Layer 6 of a small transformer language model trained on English Wikipedia (10 layers, counted from 0, width 128).
Take only the direct path to the model's output, skipping the later layers: a vector added to the residual stream pushes a token's score in proportion to its dot product with that token's output vector.

Output vectors of the tokens that the questions are about. A number n stands for (n - 128) times 0.0084.
"ail": 161, 105, 118, 69, 85, 124, 111, 81, 105, 129, 124, 166, 164, 187, 119, 117, 138, 131, 135, 124, 167, 173, 91, 155, 132, 168, 98, 121, 105, 84, 97, 76, 157, 98, 133, 84, 154, 160, 163, 97, 98, 156, 114, 121, 170, 128, 117, 165, 70, 126, 144, 100, 55, 135, 89, 91, 116, 103, 72, 97, 105, 141, 148, 118, 169, 155, 159, 147, 96, 107, 130, 81, 126, 171, 121, 115, 147, 126, 182, 152, 82, 117, 70, 167, 142, 117, 65, 79, 142, 149, 168, 133, 105, 130, 91, 140, 158, 128, 111, 107, 182, 131, 71, 89, 96, 153, 196, 179, 127, 112, 131, 129, 110, 160, 120, 152, 167, 141, 184, 157, 62, 132, 98, 158, 152, 133, 94, 138
"ver": 175, 74, 101, 104, 130, 87, 157, 147, 126, 159, 113, 77, 104, 148, 117, 135, 125, 174, 133, 143, 126, 118, 176, 142, 58, 132, 160, 169, 85, 161, 111, 46, 93, 181, 111, 113, 114, 172, 85, 96, 132, 159, 209, 132, 99, 126, 163, 82, 104, 126, 126, 126, 121, 74, 210, 69, 135, 65, 145, 160, 73, 163, 100, 126, 147, 60, 138, 130, 174, 132, 144, 147, 120, 110, 130, 69, 142, 162, 139, 75, 136, 159, 122, 94, 183, 158, 165, 119, 129, 165, 99, 126, 140, 125, 156, 120, 127, 140, 140, 131, 84, 122, 94, 105, 44, 142, 130, 112, 126, 119, 160, 91, 86, 147, 126, 115, 143, 169, 132, 100, 51, 126, 117, 96, 106, 166, 101, 135
"if": 122, 96, 183, 138, 133, 96, 160, 131, 131, 77, 150, 146, 101, 149, 152, 215, 140, 94, 157, 179, 108, 196, 206, 104, 110, 85, 177, 126, 129, 144, 112, 111, 98, 112, 97, 56, 153, 164, 98, 161, 134, 130, 105, 161, 152, 153, 114, 124, 135, 101, 137, 62, 136, 128, 98, 120, 80, 66, 101, 101, 107, 169, 134, 143, 159, 155, 134, 107, 60, 142, 164, 171, 172, 143, 146, 111, 105, 82, 126, 114, 92, 98, 110, 167, 150, 166, 69, 108, 119, 138, 156, 116, 124, 102, 116, 96, 156, 105, 150, 133, 124, 90, 107, 157, 107, 113, 204, 153, 127, 125, 142, 148, 105, 110, 135, 162, 130, 159, 120, 172, 131, 122, 98, 83, 115, 187, 126, 73
",": 115, 149, 144, 103, 164, 151, 91, 159, 84, 108, 152, 141, 133, 85, 113, 114, 99, 154, 129, 105, 162, 137, 164, 119, 134, 135, 150, 125, 89, 138, 148, 163, 159, 123, 151, 165, 162, 119, 98, 81, 129, 97, 172, 149, 86, 171, 92, 162, 130, 149, 112, 106, 164, 106, 137, 152, 125, 144, 106, 159, 163, 138, 96, 133, 113, 149, 159, 95, 157, 153, 118, 106, 155, 129, 159, 148, 142, 114, 92, 125, 109, 104, 144, 119, 108, 185, 116, 142, 107, 125, 140, 151, 131, 144, 157, 131, 72, 116, 128, 113, 118, 97, 98, 153, 112, 97, 91, 108, 129, 114, 142, 109, 85, 102, 150, 132, 108, 106, 100, 156, 194, 89, 133, 164, 134, 159, 149, 127
"in": 106, 173, 135, 132, 132, 150, 146, 142, 122, 117, 123, 128, 135, 121, 106, 122, 111, 88, 166, 139, 141, 159, 170, 74, 128, 153, 123, 97, 109, 133, 117, 123, 167, 127, 134, 177, 139, 191, 99, 145, 124, 69, 177, 165, 149, 116, 94, 121, 137, 121, 161, 131, 158, 79, 107, 197, 128, 156, 134, 109, 191, 117, 142, 160, 163, 180, 102, 123, 182, 104, 135, 125, 163, 136, 148, 111, 126, 102, 93, 137, 144, 147, 105, 85, 132, 127, 144, 11, 116, 169, 93, 118, 115, 83, 122, 89, 162, 103, 126, 102, 148, 131, 90, 98, 117, 140, 151, 152, 129, 98, 116, 153, 139, 137, 123, 162, 146, 145, 166, 151, 184, 110, 130, 162, 125, 171, 110, 118
"ins": 98, 135, 112, 109, 117, 154, 159, 136, 111, 89, 148, 110, 145, 168, 140, 123, 114, 118, 172, 136, 170, 129, 128, 97, 140, 134, 95, 93, 110, 148, 120, 121, 159, 132, 66, 184, 100, 195, 128, 145, 126, 108, 165, 153, 122, 137, 93, 99, 157, 66, 147, 109, 175, 87, 135, 176, 97, 172, 111, 121, 168, 92, 163, 107, 194, 135, 82, 186, 150, 97, 181, 157, 131, 119, 125, 142, 139, 135, 127, 128, 64, 153, 100, 119, 110, 138, 149, 97, 137, 198, 76, 29, 146, 157, 126, 119, 161, 110, 146, 132, 96, 81, 158, 110, 129, 183, 105, 214, 129, 135, 98, 191, 159, 127, 94, 147, 133, 181, 189, 129, 164, 152, 126, 99, 88, 183, 184, 132
"ade": 158, 162, 97, 91, 163, 164, 99, 119, 125, 179, 79, 72, 139, 137, 180, 75, 114, 133, 136, 135, 105, 159, 136, 146, 118, 125, 126, 112, 170, 158, 131, 145, 140, 120, 79, 165, 151, 139, 181, 177, 150, 155, 133, 67, 151, 141, 136, 105, 60, 98, 167, 132, 146, 207, 125, 183, 128, 145, 103, 113, 174, 148, 128, 140, 166, 183, 40, 171, 135, 138, 132, 90, 158, 124, 126, 137, 61, 144, 144, 149, 174, 189, 121, 126, 117, 193, 83, 96, 152, 193, 162, 69, 125, 127, 159, 128, 147, 104, 136, 130, 169, 108, 152, 137, 115, 102, 106, 160, 128, 138, 124, 160, 111, 132, 143, 137, 160, 153, 136, 130, 82, 124, 200, 93, 151, 169, 88, 110
"se": 145, 101, 122, 97, 160, 125, 143, 138, 173, 102, 169, 134, 112, 120, 123, 118, 135, 71, 135, 104, 92, 71, 120, 148, 106, 203, 116, 104, 174, 138, 141, 49, 148, 128, 142, 112, 132, 170, 175, 165, 133, 150, 121, 177, 144, 158, 93, 105, 159, 125, 82, 181, 154, 160, 150, 128, 144, 46, 128, 204, 172, 63, 136, 33, 116, 132, 68, 167, 160, 110, 66, 132, 180, 125, 124, 101, 142, 108, 154, 102, 98, 178, 159, 78, 85, 129, 117, 128, 133, 170, 192, 100, 64, 118, 137, 130, 140, 132, 124, 127, 131, 108, 139, 88, 109, 126, 110, 181, 130, 126, 143, 170, 96, 159, 79, 108, 146, 111, 124, 71, 69, 108, 134, 39, 64, 101, 100, 186
"ss": 112, 174, 109, 165, 102, 149, 124, 145, 114, 138, 121, 99, 126, 88, 179, 167, 111, 124, 150, 81, 100, 96, 102, 114, 144, 146, 91, 108, 149, 192, 119, 100, 97, 145, 104, 163, 160, 151, 181, 74, 183, 111, 173, 111, 160, 200, 178, 87, 125, 107, 125, 111, 116, 97, 173, 115, 134, 120, 150, 148, 157, 96, 126, 94, 152, 82, 143, 132, 155, 122, 117, 135, 143, 98, 110, 87, 98, 158, 149, 140, 56, 199, 108, 151, 139, 75, 143, 148, 136, 80, 104, 121, 85, 153, 115, 81, 125, 120, 108, 138, 84, 156, 183, 104, 158, 107, 160, 204, 127, 131, 71, 141, 135, 142, 125, 91, 152, 151, 154, 122, 143, 148, 87, 99, 196, 141, 120, 161
"ord": 148, 111, 149, 93, 139, 135, 157, 115, 149, 122, 84, 113, 182, 146, 118, 166, 191, 162, 145, 140, 106, 116, 152, 110, 88, 185, 182, 153, 83, 147, 171, 82, 38, 125, 101, 152, 177, 176, 189, 156, 160, 163, 141, 140, 156, 110, 107, 130, 147, 78, 156, 119, 145, 116, 136, 154, 130, 86, 155, 92, 132, 74, 80, 142, 212, 142, 147, 128, 138, 141, 120, 80, 129, 115, 121, 73, 90, 133, 167, 146, 107, 188, 95, 152, 106, 100, 124, 184, 117, 137, 97, 103, 185, 131, 160, 129, 109, 135, 72, 110, 176, 153, 95, 137, 182, 116, 199, 117, 127, 136, 130, 133, 153, 112, 154, 118, 87, 111, 97, 165, 145, 133, 93, 148, 100, 182, 111, 113
"hip": 155, 66, 79, 220, 155, 131, 134, 78, 137, 102, 115, 75, 160, 166, 109, 103, 159, 196, 90, 138, 163, 137, 126, 93, 148, 113, 118, 149, 90, 113, 108, 125, 89, 93, 47, 96, 100, 157, 169, 190, 103, 179, 172, 130, 120, 120, 170, 143, 132, 138, 137, 201, 103, 215, 114, 50, 142, 141, 53, 101, 118, 151, 97, 64, 156, 164, 146, 129, 76, 140, 152, 121, 111, 134, 100, 138, 136, 188, 101, 175, 84, 178, 119, 145, 122, 135, 168, 201, 149, 196, 157, 124, 155, 133, 178, 121, 61, 195, 106, 174, 175, 82, 112, 108, 85, 166, 153, 127, 127, 140, 157, 192, 117, 101, 98, 153, 68, 191, 127, 82, 100, 62, 127, 87, 130, 143, 84, 138
"ot": 141, 136, 157, 140, 102, 140, 132, 114, 126, 132, 147, 134, 146, 152, 97, 181, 130, 68, 147, 94, 132, 97, 74, 139, 109, 153, 119, 83, 66, 163, 97, 70, 61, 142, 95, 156, 145, 127, 130, 133, 73, 144, 145, 127, 89, 114, 127, 139, 61, 137, 141, 69, 187, 130, 116, 111, 85, 132, 125, 142, 131, 85, 197, 211, 137, 127, 104, 114, 176, 117, 154, 145, 108, 111, 113, 129, 146, 127, 82, 81, 166, 136, 140, 86, 152, 130, 51, 127, 150, 153, 159, 131, 100, 98, 79, 122, 102, 139, 157, 142, 82, 164, 80, 117, 126, 97, 151, 139, 128, 107, 163, 113, 143, 140, 143, 114, 154, 127, 149, 183, 144, 117, 129, 126, 104, 187, 117, 148
"ose": 96, 89, 97, 115, 67, 119, 147, 102, 98, 157, 128, 99, 142, 165, 160, 137, 127, 90, 145, 71, 53, 141, 100, 128, 92, 193, 126, 176, 163, 92, 140, 105, 78, 104, 105, 115, 87, 94, 157, 97, 113, 181, 146, 95, 176, 117, 166, 61, 108, 108, 116, 121, 92, 143, 116, 145, 97, 67, 78, 91, 135, 107, 152, 127, 199, 158, 92, 78, 161, 125, 115, 155, 160, 160, 123, 98, 138, 117, 143, 85, 90, 104, 154, 141, 119, 106, 89, 92, 119, 188, 156, 122, 66, 161, 140, 110, 152, 97, 81, 87, 159, 163, 98, 104, 122, 190, 81, 127, 128, 181, 79, 171, 91, 88, 140, 190, 150, 137, 138, 152, 165, 138, 188, 95, 160, 174, 127, 178
"nd": 187, 108, 138, 95, 152, 127, 147, 141, 174, 168, 72, 116, 122, 126, 146, 110, 123, 132, 55, 113, 110, 80, 109, 124, 140, 153, 109, 100, 179, 151, 106, 112, 121, 118, 90, 127, 101, 159, 115, 122, 164, 153, 136, 66, 143, 230, 195, 123, 161, 112, 108, 98, 136, 113, 179, 121, 192, 134, 141, 139, 138, 93, 142, 90, 128, 116, 114, 132, 128, 132, 165, 148, 149, 104, 156, 101, 129, 129, 170, 119, 57, 129, 147, 171, 139, 147, 196, 132, 146, 85, 125, 103, 125, 184, 141, 75, 92, 105, 125, 120, 129, 165, 121, 113, 126, 145, 122, 172, 128, 66, 44, 87, 138, 107, 136, 110, 133, 155, 64, 43, 88, 194, 68, 75, 175, 172, 87, 116
"vel": 103, 117, 95, 108, 104, 150, 118, 119, 87, 156, 98, 7, 109, 142, 129, 116, 97, 142, 104, 170, 205, 97, 97, 148, 109, 76, 104, 113, 115, 111, 155, 85, 129, 159, 107, 156, 128, 175, 175, 135, 139, 116, 118, 97, 167, 125, 157, 75, 156, 104, 117, 144, 96, 95, 216, 134, 166, 92, 132, 100, 153, 134, 135, 73, 187, 139, 140, 107, 155, 174, 141, 114, 161, 148, 151, 76, 53, 142, 124, 136, 134, 176, 118, 94, 133, 67, 130, 130, 127, 104, 122, 81, 133, 129, 125, 129, 182, 141, 163, 99, 125, 102, 118, 112, 93, 186, 164, 171, 126, 164, 164, 108, 133, 151, 106, 146, 124, 174, 130, 91, 109, 133, 123, 81, 174, 164, 123, 139

Each question shows what one neuron of this layer's MLP adds at an activation of 1. A number n stands for (n - 128) times 0.0022.

n184: 128, 149, 106, 118, 133, 123, 72, 129, 157, 94, 90, 89, 155, 110, 106, 124, 110, 101, 116, 134, 161, 100, 173, 151, 109, 135, 169, 151, 94, 153, 141, 191, 129, 169, 135, 142, 119, 155, 93, 115, 141, 163, 144, 132, 135, 141, 151, 103, 75, 122, 107, 130, 93, 167, 94, 146, 184, 108, 135, 104, 104, 150, 140, 129, 160, 158, 124, 68, 117, 162, 88, 154, 146, 152, 77, 155, 155, 144, 129, 160, 104, 192, 112, 140, 81, 178, 91, 103, 114, 105, 119, 164, 74, 159, 109, 153, 130, 132, 142, 109, 156, 122, 132, 154, 124, 118, 104, 132, 129, 94, 149, 106, 143, 135, 120, 151, 120, 126, 137, 139, 119, 141, 152, 145, 151, 184, 140, 171
Which of these tokens does it push up most? "ade"

n63: 79, 107, 109, 154, 135, 137, 96, 127, 96, 90, 123, 130, 139, 131, 160, 146, 159, 111, 170, 173, 117, 173, 136, 119, 121, 127, 127, 158, 172, 79, 109, 130, 157, 87, 123, 144, 101, 142, 128, 106, 152, 116, 29, 140, 101, 140, 152, 155, 101, 98, 149, 156, 104, 166, 130, 123, 134, 92, 89, 136, 134, 144, 105, 121, 134, 113, 129, 131, 75, 172, 90, 120, 105, 155, 127, 83, 91, 172, 165, 134, 102, 139, 97, 164, 99, 87, 177, 91, 113, 156, 77, 116, 140, 120, 185, 131, 72, 106, 130, 190, 114, 115, 142, 125, 112, 117, 111, 144, 170, 132, 122, 119, 94, 173, 191, 155, 130, 133, 108, 108, 90, 138, 188, 158, 191, 118, 183, 96
Pushed down most: "ot"

n0: 146, 164, 140, 104, 171, 123, 97, 158, 139, 129, 133, 109, 140, 97, 122, 105, 145, 104, 111, 91, 126, 167, 127, 139, 94, 138, 140, 115, 112, 73, 156, 123, 123, 112, 128, 135, 131, 133, 180, 143, 112, 139, 104, 121, 114, 96, 63, 109, 146, 159, 175, 65, 111, 126, 156, 129, 164, 123, 141, 129, 140, 112, 96, 125, 92, 118, 129, 120, 147, 131, 97, 121, 88, 159, 144, 169, 94, 174, 194, 79, 116, 93, 114, 125, 124, 109, 140, 135, 102, 104, 106, 139, 103, 68, 108, 131, 134, 169, 80, 113, 166, 149, 108, 123, 121, 126, 119, 60, 146, 137, 156, 195, 143, 161, 92, 136, 178, 121, 134, 110, 115, 147, 124, 125, 133, 153, 101, 104
Which of these tokens does it push up most? "ord"

n137: 182, 125, 116, 119, 104, 82, 127, 173, 137, 120, 147, 180, 123, 135, 129, 136, 140, 176, 89, 178, 127, 168, 92, 139, 125, 156, 69, 127, 116, 158, 86, 126, 181, 126, 148, 130, 180, 76, 110, 106, 104, 105, 119, 127, 122, 139, 131, 87, 140, 125, 132, 102, 124, 159, 137, 115, 138, 131, 84, 102, 174, 112, 134, 110, 138, 174, 84, 93, 109, 154, 145, 100, 126, 127, 134, 93, 126, 101, 87, 126, 153, 154, 130, 128, 126, 168, 126, 136, 148, 210, 105, 122, 108, 102, 131, 112, 166, 125, 161, 148, 176, 85, 132, 135, 80, 126, 123, 107, 155, 91, 117, 91, 114, 140, 108, 111, 139, 150, 151, 100, 118, 120, 168, 176, 109, 122, 100, 147
Which three tokens does it push up most, strongest first? "ade", "ail", "in"

n315: 120, 119, 138, 127, 171, 111, 119, 156, 165, 137, 98, 124, 126, 82, 145, 137, 105, 107, 156, 114, 154, 175, 115, 116, 129, 132, 117, 110, 120, 88, 183, 191, 170, 149, 153, 156, 138, 122, 108, 147, 91, 140, 111, 176, 85, 128, 129, 138, 95, 135, 112, 84, 149, 132, 147, 110, 121, 133, 133, 86, 123, 126, 158, 137, 113, 117, 140, 117, 126, 122, 138, 118, 163, 149, 149, 158, 122, 110, 124, 107, 145, 116, 118, 77, 145, 128, 164, 145, 121, 120, 130, 210, 171, 176, 114, 138, 147, 123, 88, 97, 152, 104, 133, 131, 121, 119, 153, 136, 140, 160, 118, 121, 149, 112, 158, 97, 136, 115, 154, 126, 165, 137, 96, 168, 139, 116, 167, 119
Which two tokens does it push up most, strongest first? ",", "in"

n135: 149, 134, 112, 160, 131, 121, 150, 114, 129, 86, 119, 133, 119, 133, 128, 118, 127, 138, 140, 120, 123, 118, 137, 153, 137, 81, 122, 159, 123, 152, 183, 155, 124, 135, 149, 108, 105, 140, 87, 118, 87, 121, 141, 113, 169, 135, 148, 96, 121, 116, 88, 136, 142, 149, 118, 125, 117, 144, 92, 111, 110, 156, 162, 104, 169, 142, 168, 136, 86, 128, 89, 165, 200, 123, 153, 130, 163, 118, 118, 173, 130, 179, 140, 104, 121, 113, 164, 137, 124, 108, 111, 154, 106, 112, 99, 81, 143, 166, 120, 96, 128, 137, 127, 145, 129, 115, 96, 156, 97, 170, 128, 87, 83, 177, 140, 150, 127, 163, 82, 165, 141, 112, 148, 146, 110, 112, 148, 109
Pushed down most: "ot"

n28: 164, 151, 133, 156, 133, 111, 107, 153, 123, 134, 111, 137, 157, 110, 106, 134, 157, 124, 142, 149, 110, 147, 123, 147, 157, 156, 128, 116, 172, 153, 140, 108, 142, 78, 126, 119, 120, 137, 94, 127, 98, 133, 106, 146, 112, 132, 122, 83, 92, 137, 109, 164, 100, 116, 124, 115, 154, 119, 122, 154, 151, 156, 157, 121, 105, 129, 109, 137, 151, 145, 147, 106, 117, 176, 92, 155, 146, 143, 164, 124, 138, 107, 120, 147, 122, 102, 127, 149, 139, 118, 138, 135, 137, 100, 170, 152, 162, 142, 75, 134, 133, 115, 126, 124, 160, 116, 115, 104, 158, 131, 144, 111, 152, 136, 75, 131, 102, 102, 149, 119, 148, 116, 125, 127, 128, 143, 132, 128
Which of these tokens does it push up most? "se"

n108: 131, 147, 95, 80, 109, 98, 127, 106, 100, 144, 163, 108, 131, 167, 151, 124, 151, 154, 88, 80, 160, 192, 115, 76, 117, 115, 154, 91, 91, 153, 104, 173, 131, 136, 118, 134, 86, 135, 101, 132, 127, 126, 127, 135, 105, 127, 101, 137, 112, 145, 177, 129, 146, 128, 148, 146, 94, 131, 112, 113, 148, 109, 156, 167, 139, 109, 173, 74, 106, 78, 99, 124, 176, 130, 129, 126, 131, 76, 145, 120, 138, 116, 143, 127, 83, 122, 109, 153, 104, 119, 125, 168, 114, 138, 114, 105, 147, 124, 129, 110, 123, 107, 128, 134, 126, 109, 104, 166, 170, 139, 131, 118, 159, 153, 151, 78, 145, 137, 94, 120, 149, 160, 149, 180, 150, 85, 94, 98
Which of these tokens does it push up most? ","

n34: 88, 151, 141, 101, 169, 95, 124, 147, 114, 154, 112, 129, 90, 104, 102, 148, 140, 99, 113, 75, 127, 116, 106, 13, 144, 130, 109, 81, 121, 140, 151, 130, 143, 69, 52, 139, 154, 222, 169, 132, 106, 168, 146, 121, 154, 150, 125, 161, 108, 155, 115, 97, 101, 104, 136, 133, 145, 91, 116, 100, 168, 132, 162, 122, 154, 135, 138, 140, 106, 148, 123, 124, 132, 123, 116, 161, 104, 132, 193, 120, 110, 82, 113, 179, 124, 112, 122, 121, 117, 144, 152, 90, 125, 117, 103, 129, 115, 168, 108, 114, 149, 142, 80, 150, 123, 102, 204, 143, 131, 154, 165, 141, 113, 142, 153, 121, 156, 116, 137, 159, 122, 107, 92, 122, 147, 103, 139, 125
Which of these tokens does it push up most? "ail"

n243: 166, 146, 114, 113, 122, 151, 138, 131, 98, 107, 67, 178, 70, 85, 119, 150, 157, 156, 148, 97, 135, 121, 118, 108, 109, 140, 130, 66, 104, 163, 124, 109, 161, 172, 131, 128, 134, 141, 72, 120, 136, 119, 172, 135, 149, 215, 149, 142, 150, 136, 146, 142, 70, 135, 143, 92, 135, 119, 154, 146, 123, 131, 136, 93, 137, 125, 106, 122, 69, 152, 185, 118, 96, 131, 175, 115, 146, 91, 171, 174, 105, 93, 131, 138, 140, 182, 131, 123, 134, 71, 109, 149, 138, 126, 121, 70, 99, 119, 117, 169, 135, 153, 113, 97, 145, 125, 125, 127, 145, 95, 69, 131, 140, 139, 128, 118, 132, 92, 110, 89, 134, 145, 155, 141, 82, 122, 143, 131
Which two tokens does it push up most, strongest first? "nd", "ss"

n86: 114, 137, 92, 119, 122, 97, 126, 176, 97, 124, 168, 111, 103, 133, 84, 180, 105, 110, 132, 98, 127, 137, 120, 130, 149, 171, 130, 116, 184, 134, 148, 115, 151, 129, 120, 102, 132, 121, 137, 136, 145, 97, 105, 104, 95, 111, 147, 155, 145, 146, 111, 163, 110, 125, 164, 137, 195, 107, 114, 137, 137, 113, 143, 137, 103, 159, 134, 193, 164, 109, 100, 114, 152, 150, 125, 139, 106, 123, 148, 119, 110, 103, 121, 107, 110, 114, 139, 97, 136, 150, 158, 100, 147, 119, 172, 122, 154, 112, 159, 137, 104, 120, 103, 121, 117, 109, 55, 136, 111, 135, 127, 136, 127, 139, 136, 160, 122, 177, 161, 55, 161, 105, 103, 101, 126, 155, 153, 117
Pushed down most: "ord"

n36: 151, 97, 159, 153, 99, 103, 69, 206, 88, 126, 166, 148, 167, 128, 81, 166, 131, 98, 85, 158, 143, 151, 111, 106, 151, 137, 127, 126, 103, 185, 117, 102, 122, 147, 149, 162, 164, 129, 157, 152, 138, 117, 101, 140, 59, 158, 139, 139, 133, 41, 95, 128, 155, 114, 130, 112, 144, 134, 95, 139, 116, 74, 145, 158, 92, 136, 134, 122, 137, 131, 115, 132, 114, 126, 104, 143, 162, 125, 103, 106, 167, 160, 128, 146, 146, 111, 134, 116, 145, 109, 115, 57, 142, 95, 119, 139, 94, 138, 194, 145, 125, 157, 94, 157, 166, 115, 171, 65, 63, 142, 154, 141, 133, 156, 111, 177, 125, 120, 149, 123, 142, 143, 97, 74, 132, 134, 143, 144
Which of these tokens does it push up most? "ot"

n196: 120, 187, 128, 164, 123, 94, 163, 133, 149, 131, 119, 127, 168, 94, 172, 142, 115, 138, 167, 72, 152, 139, 134, 115, 85, 88, 143, 179, 136, 142, 130, 172, 174, 119, 106, 112, 134, 106, 90, 101, 91, 147, 94, 120, 97, 161, 135, 124, 133, 194, 82, 93, 90, 133, 133, 141, 91, 147, 141, 173, 148, 87, 87, 158, 102, 144, 130, 177, 154, 138, 177, 153, 137, 140, 142, 96, 146, 134, 153, 129, 122, 137, 120, 152, 113, 140, 135, 88, 144, 127, 137, 125, 105, 197, 119, 107, 121, 96, 137, 179, 134, 128, 105, 135, 140, 125, 135, 136, 174, 162, 130, 167, 110, 110, 136, 165, 102, 160, 88, 161, 133, 128, 108, 175, 151, 144, 108, 125
Which of these tokens does it push up most? ","

n162: 123, 114, 139, 128, 105, 143, 118, 154, 176, 131, 125, 189, 145, 108, 131, 147, 136, 123, 96, 113, 108, 124, 122, 116, 75, 133, 160, 107, 153, 175, 190, 173, 127, 111, 139, 122, 101, 126, 180, 165, 183, 76, 126, 109, 117, 161, 105, 83, 121, 107, 148, 142, 85, 61, 113, 157, 150, 115, 155, 140, 152, 130, 105, 142, 116, 173, 160, 135, 141, 91, 118, 125, 115, 140, 131, 138, 101, 154, 97, 135, 139, 148, 109, 125, 165, 170, 126, 128, 153, 139, 104, 143, 132, 101, 158, 136, 75, 123, 103, 153, 115, 97, 99, 149, 156, 118, 151, 171, 155, 191, 106, 112, 143, 59, 163, 130, 143, 115, 101, 126, 148, 142, 138, 86, 116, 80, 140, 109
Pushed down most: "ail"

n33: 101, 147, 127, 173, 109, 107, 164, 119, 143, 132, 168, 114, 154, 122, 149, 174, 104, 152, 154, 82, 134, 116, 108, 126, 126, 135, 93, 143, 125, 90, 128, 102, 154, 115, 123, 183, 150, 140, 106, 111, 157, 178, 101, 106, 152, 141, 158, 118, 134, 135, 44, 98, 121, 124, 132, 143, 122, 121, 101, 168, 147, 110, 102, 78, 122, 104, 145, 173, 131, 128, 118, 95, 162, 133, 127, 94, 121, 99, 157, 112, 143, 148, 152, 129, 127, 78, 103, 138, 136, 55, 148, 128, 123, 102, 132, 138, 80, 117, 137, 147, 150, 155, 154, 116, 149, 120, 171, 130, 160, 118, 153, 140, 144, 148, 116, 125, 124, 170, 119, 131, 95, 118, 126, 110, 163, 116, 109, 180
Which of these tokens does it push up most? "ss"

n202: 142, 123, 98, 124, 88, 146, 154, 104, 189, 117, 152, 156, 128, 129, 144, 105, 123, 84, 149, 144, 99, 119, 131, 131, 104, 139, 136, 123, 73, 118, 79, 118, 121, 128, 155, 152, 136, 123, 204, 75, 158, 137, 141, 150, 116, 134, 114, 105, 103, 134, 134, 67, 143, 159, 144, 135, 147, 68, 102, 85, 137, 91, 89, 140, 113, 113, 128, 148, 118, 148, 158, 157, 142, 189, 121, 130, 123, 139, 90, 82, 78, 128, 82, 158, 115, 109, 118, 170, 146, 152, 111, 132, 71, 135, 134, 106, 151, 148, 89, 99, 126, 126, 135, 134, 144, 107, 151, 122, 108, 173, 136, 119, 162, 106, 143, 143, 120, 148, 149, 113, 163, 166, 113, 161, 152, 125, 154, 145
Which of these tokens does it push up most? "ose"

n87: 134, 160, 136, 147, 141, 105, 139, 152, 113, 120, 115, 123, 137, 96, 153, 127, 145, 166, 134, 146, 101, 109, 83, 122, 119, 105, 113, 160, 134, 114, 154, 133, 128, 106, 125, 129, 117, 137, 100, 169, 133, 104, 137, 119, 137, 111, 118, 128, 96, 132, 91, 129, 86, 107, 82, 120, 144, 121, 132, 115, 142, 159, 149, 82, 112, 111, 125, 121, 118, 98, 110, 146, 105, 108, 91, 114, 136, 147, 164, 110, 146, 100, 179, 116, 132, 171, 121, 85, 110, 128, 162, 103, 98, 106, 81, 134, 72, 146, 161, 118, 132, 93, 131, 106, 140, 148, 134, 124, 146, 94, 159, 106, 125, 109, 86, 137, 161, 173, 132, 126, 92, 134, 114, 69, 123, 133, 111, 136
Which of these tokens does it push up most? "se"

n125: 108, 113, 120, 67, 165, 140, 134, 134, 108, 87, 145, 125, 185, 115, 116, 144, 122, 87, 140, 82, 108, 142, 154, 123, 122, 191, 134, 131, 131, 183, 121, 149, 154, 111, 108, 125, 101, 170, 136, 136, 117, 104, 163, 128, 69, 123, 146, 149, 130, 135, 123, 167, 172, 117, 71, 106, 139, 132, 121, 117, 166, 125, 124, 114, 169, 71, 114, 81, 157, 71, 141, 105, 109, 154, 132, 107, 126, 105, 119, 131, 130, 125, 169, 168, 160, 113, 110, 154, 123, 92, 134, 122, 145, 158, 82, 130, 162, 132, 216, 137, 119, 104, 101, 148, 136, 162, 159, 141, 118, 200, 106, 89, 148, 153, 180, 90, 105, 119, 158, 123, 107, 153, 152, 172, 138, 87, 155, 166
Which of these tokens does it push up most? "ins"

n225: 121, 115, 120, 130, 63, 127, 123, 80, 125, 132, 163, 109, 138, 139, 164, 162, 119, 107, 153, 155, 140, 134, 129, 154, 111, 124, 120, 133, 80, 56, 98, 96, 130, 131, 110, 125, 127, 110, 124, 88, 116, 130, 131, 152, 134, 107, 102, 69, 113, 119, 121, 98, 120, 125, 134, 125, 142, 130, 130, 123, 110, 164, 152, 152, 95, 155, 90, 75, 126, 134, 183, 112, 133, 139, 100, 80, 128, 132, 98, 78, 100, 144, 147, 105, 117, 158, 93, 117, 129, 52, 199, 131, 128, 120, 166, 133, 86, 89, 74, 144, 128, 129, 116, 118, 153, 129, 132, 116, 123, 122, 128, 165, 167, 125, 89, 177, 97, 133, 138, 101, 137, 134, 131, 57, 108, 109, 73, 125
Which of these tokens does it push up most? "ose"

n130: 174, 137, 133, 144, 124, 111, 128, 164, 147, 121, 142, 73, 136, 98, 135, 108, 167, 173, 104, 131, 121, 106, 111, 117, 74, 116, 143, 121, 91, 110, 113, 194, 168, 120, 116, 137, 178, 166, 164, 178, 142, 95, 126, 99, 125, 137, 195, 158, 164, 126, 150, 177, 112, 150, 106, 113, 181, 123, 96, 146, 138, 115, 123, 174, 107, 155, 120, 110, 90, 151, 132, 66, 105, 124, 134, 111, 51, 125, 117, 115, 99, 113, 141, 171, 96, 154, 109, 119, 157, 133, 140, 124, 137, 136, 94, 136, 125, 153, 150, 159, 135, 111, 91, 126, 171, 133, 139, 119, 93, 108, 143, 196, 144, 99, 107, 86, 147, 112, 143, 167, 100, 146, 140, 140, 73, 138, 113, 124
Which of these tokens does it push up most? "hip"

n232: 152, 139, 118, 116, 104, 72, 164, 116, 150, 140, 144, 107, 108, 134, 129, 130, 127, 165, 153, 173, 89, 150, 158, 94, 91, 156, 110, 114, 158, 123, 111, 135, 148, 122, 152, 112, 117, 90, 100, 134, 143, 95, 160, 130, 89, 183, 122, 176, 122, 125, 170, 146, 120, 154, 135, 127, 109, 76, 164, 119, 129, 122, 85, 105, 146, 125, 165, 147, 117, 86, 121, 130, 117, 135, 165, 166, 135, 100, 198, 136, 64, 109, 166, 137, 158, 114, 193, 101, 97, 127, 155, 66, 139, 100, 93, 158, 135, 113, 145, 128, 176, 135, 100, 75, 126, 91, 148, 155, 109, 124, 113, 128, 84, 156, 163, 166, 134, 139, 133, 178, 136, 158, 163, 113, 83, 154, 101, 121
Which of these tokens does it push up most? "if"

n3: 104, 139, 115, 157, 129, 108, 88, 105, 126, 104, 120, 135, 97, 126, 90, 147, 136, 135, 114, 113, 134, 128, 109, 130, 107, 110, 99, 159, 164, 77, 138, 140, 182, 97, 124, 168, 172, 124, 121, 104, 87, 147, 141, 140, 129, 112, 94, 107, 80, 85, 157, 139, 130, 149, 140, 108, 138, 96, 169, 126, 159, 185, 119, 209, 152, 121, 106, 155, 182, 110, 124, 175, 74, 92, 91, 135, 192, 128, 122, 130, 118, 106, 134, 102, 111, 133, 173, 147, 111, 103, 99, 105, 173, 94, 161, 137, 157, 103, 131, 102, 122, 135, 131, 106, 108, 150, 124, 116, 100, 88, 136, 169, 160, 146, 139, 99, 134, 122, 132, 121, 136, 197, 115, 115, 126, 149, 117, 115
Pushed down most: "if"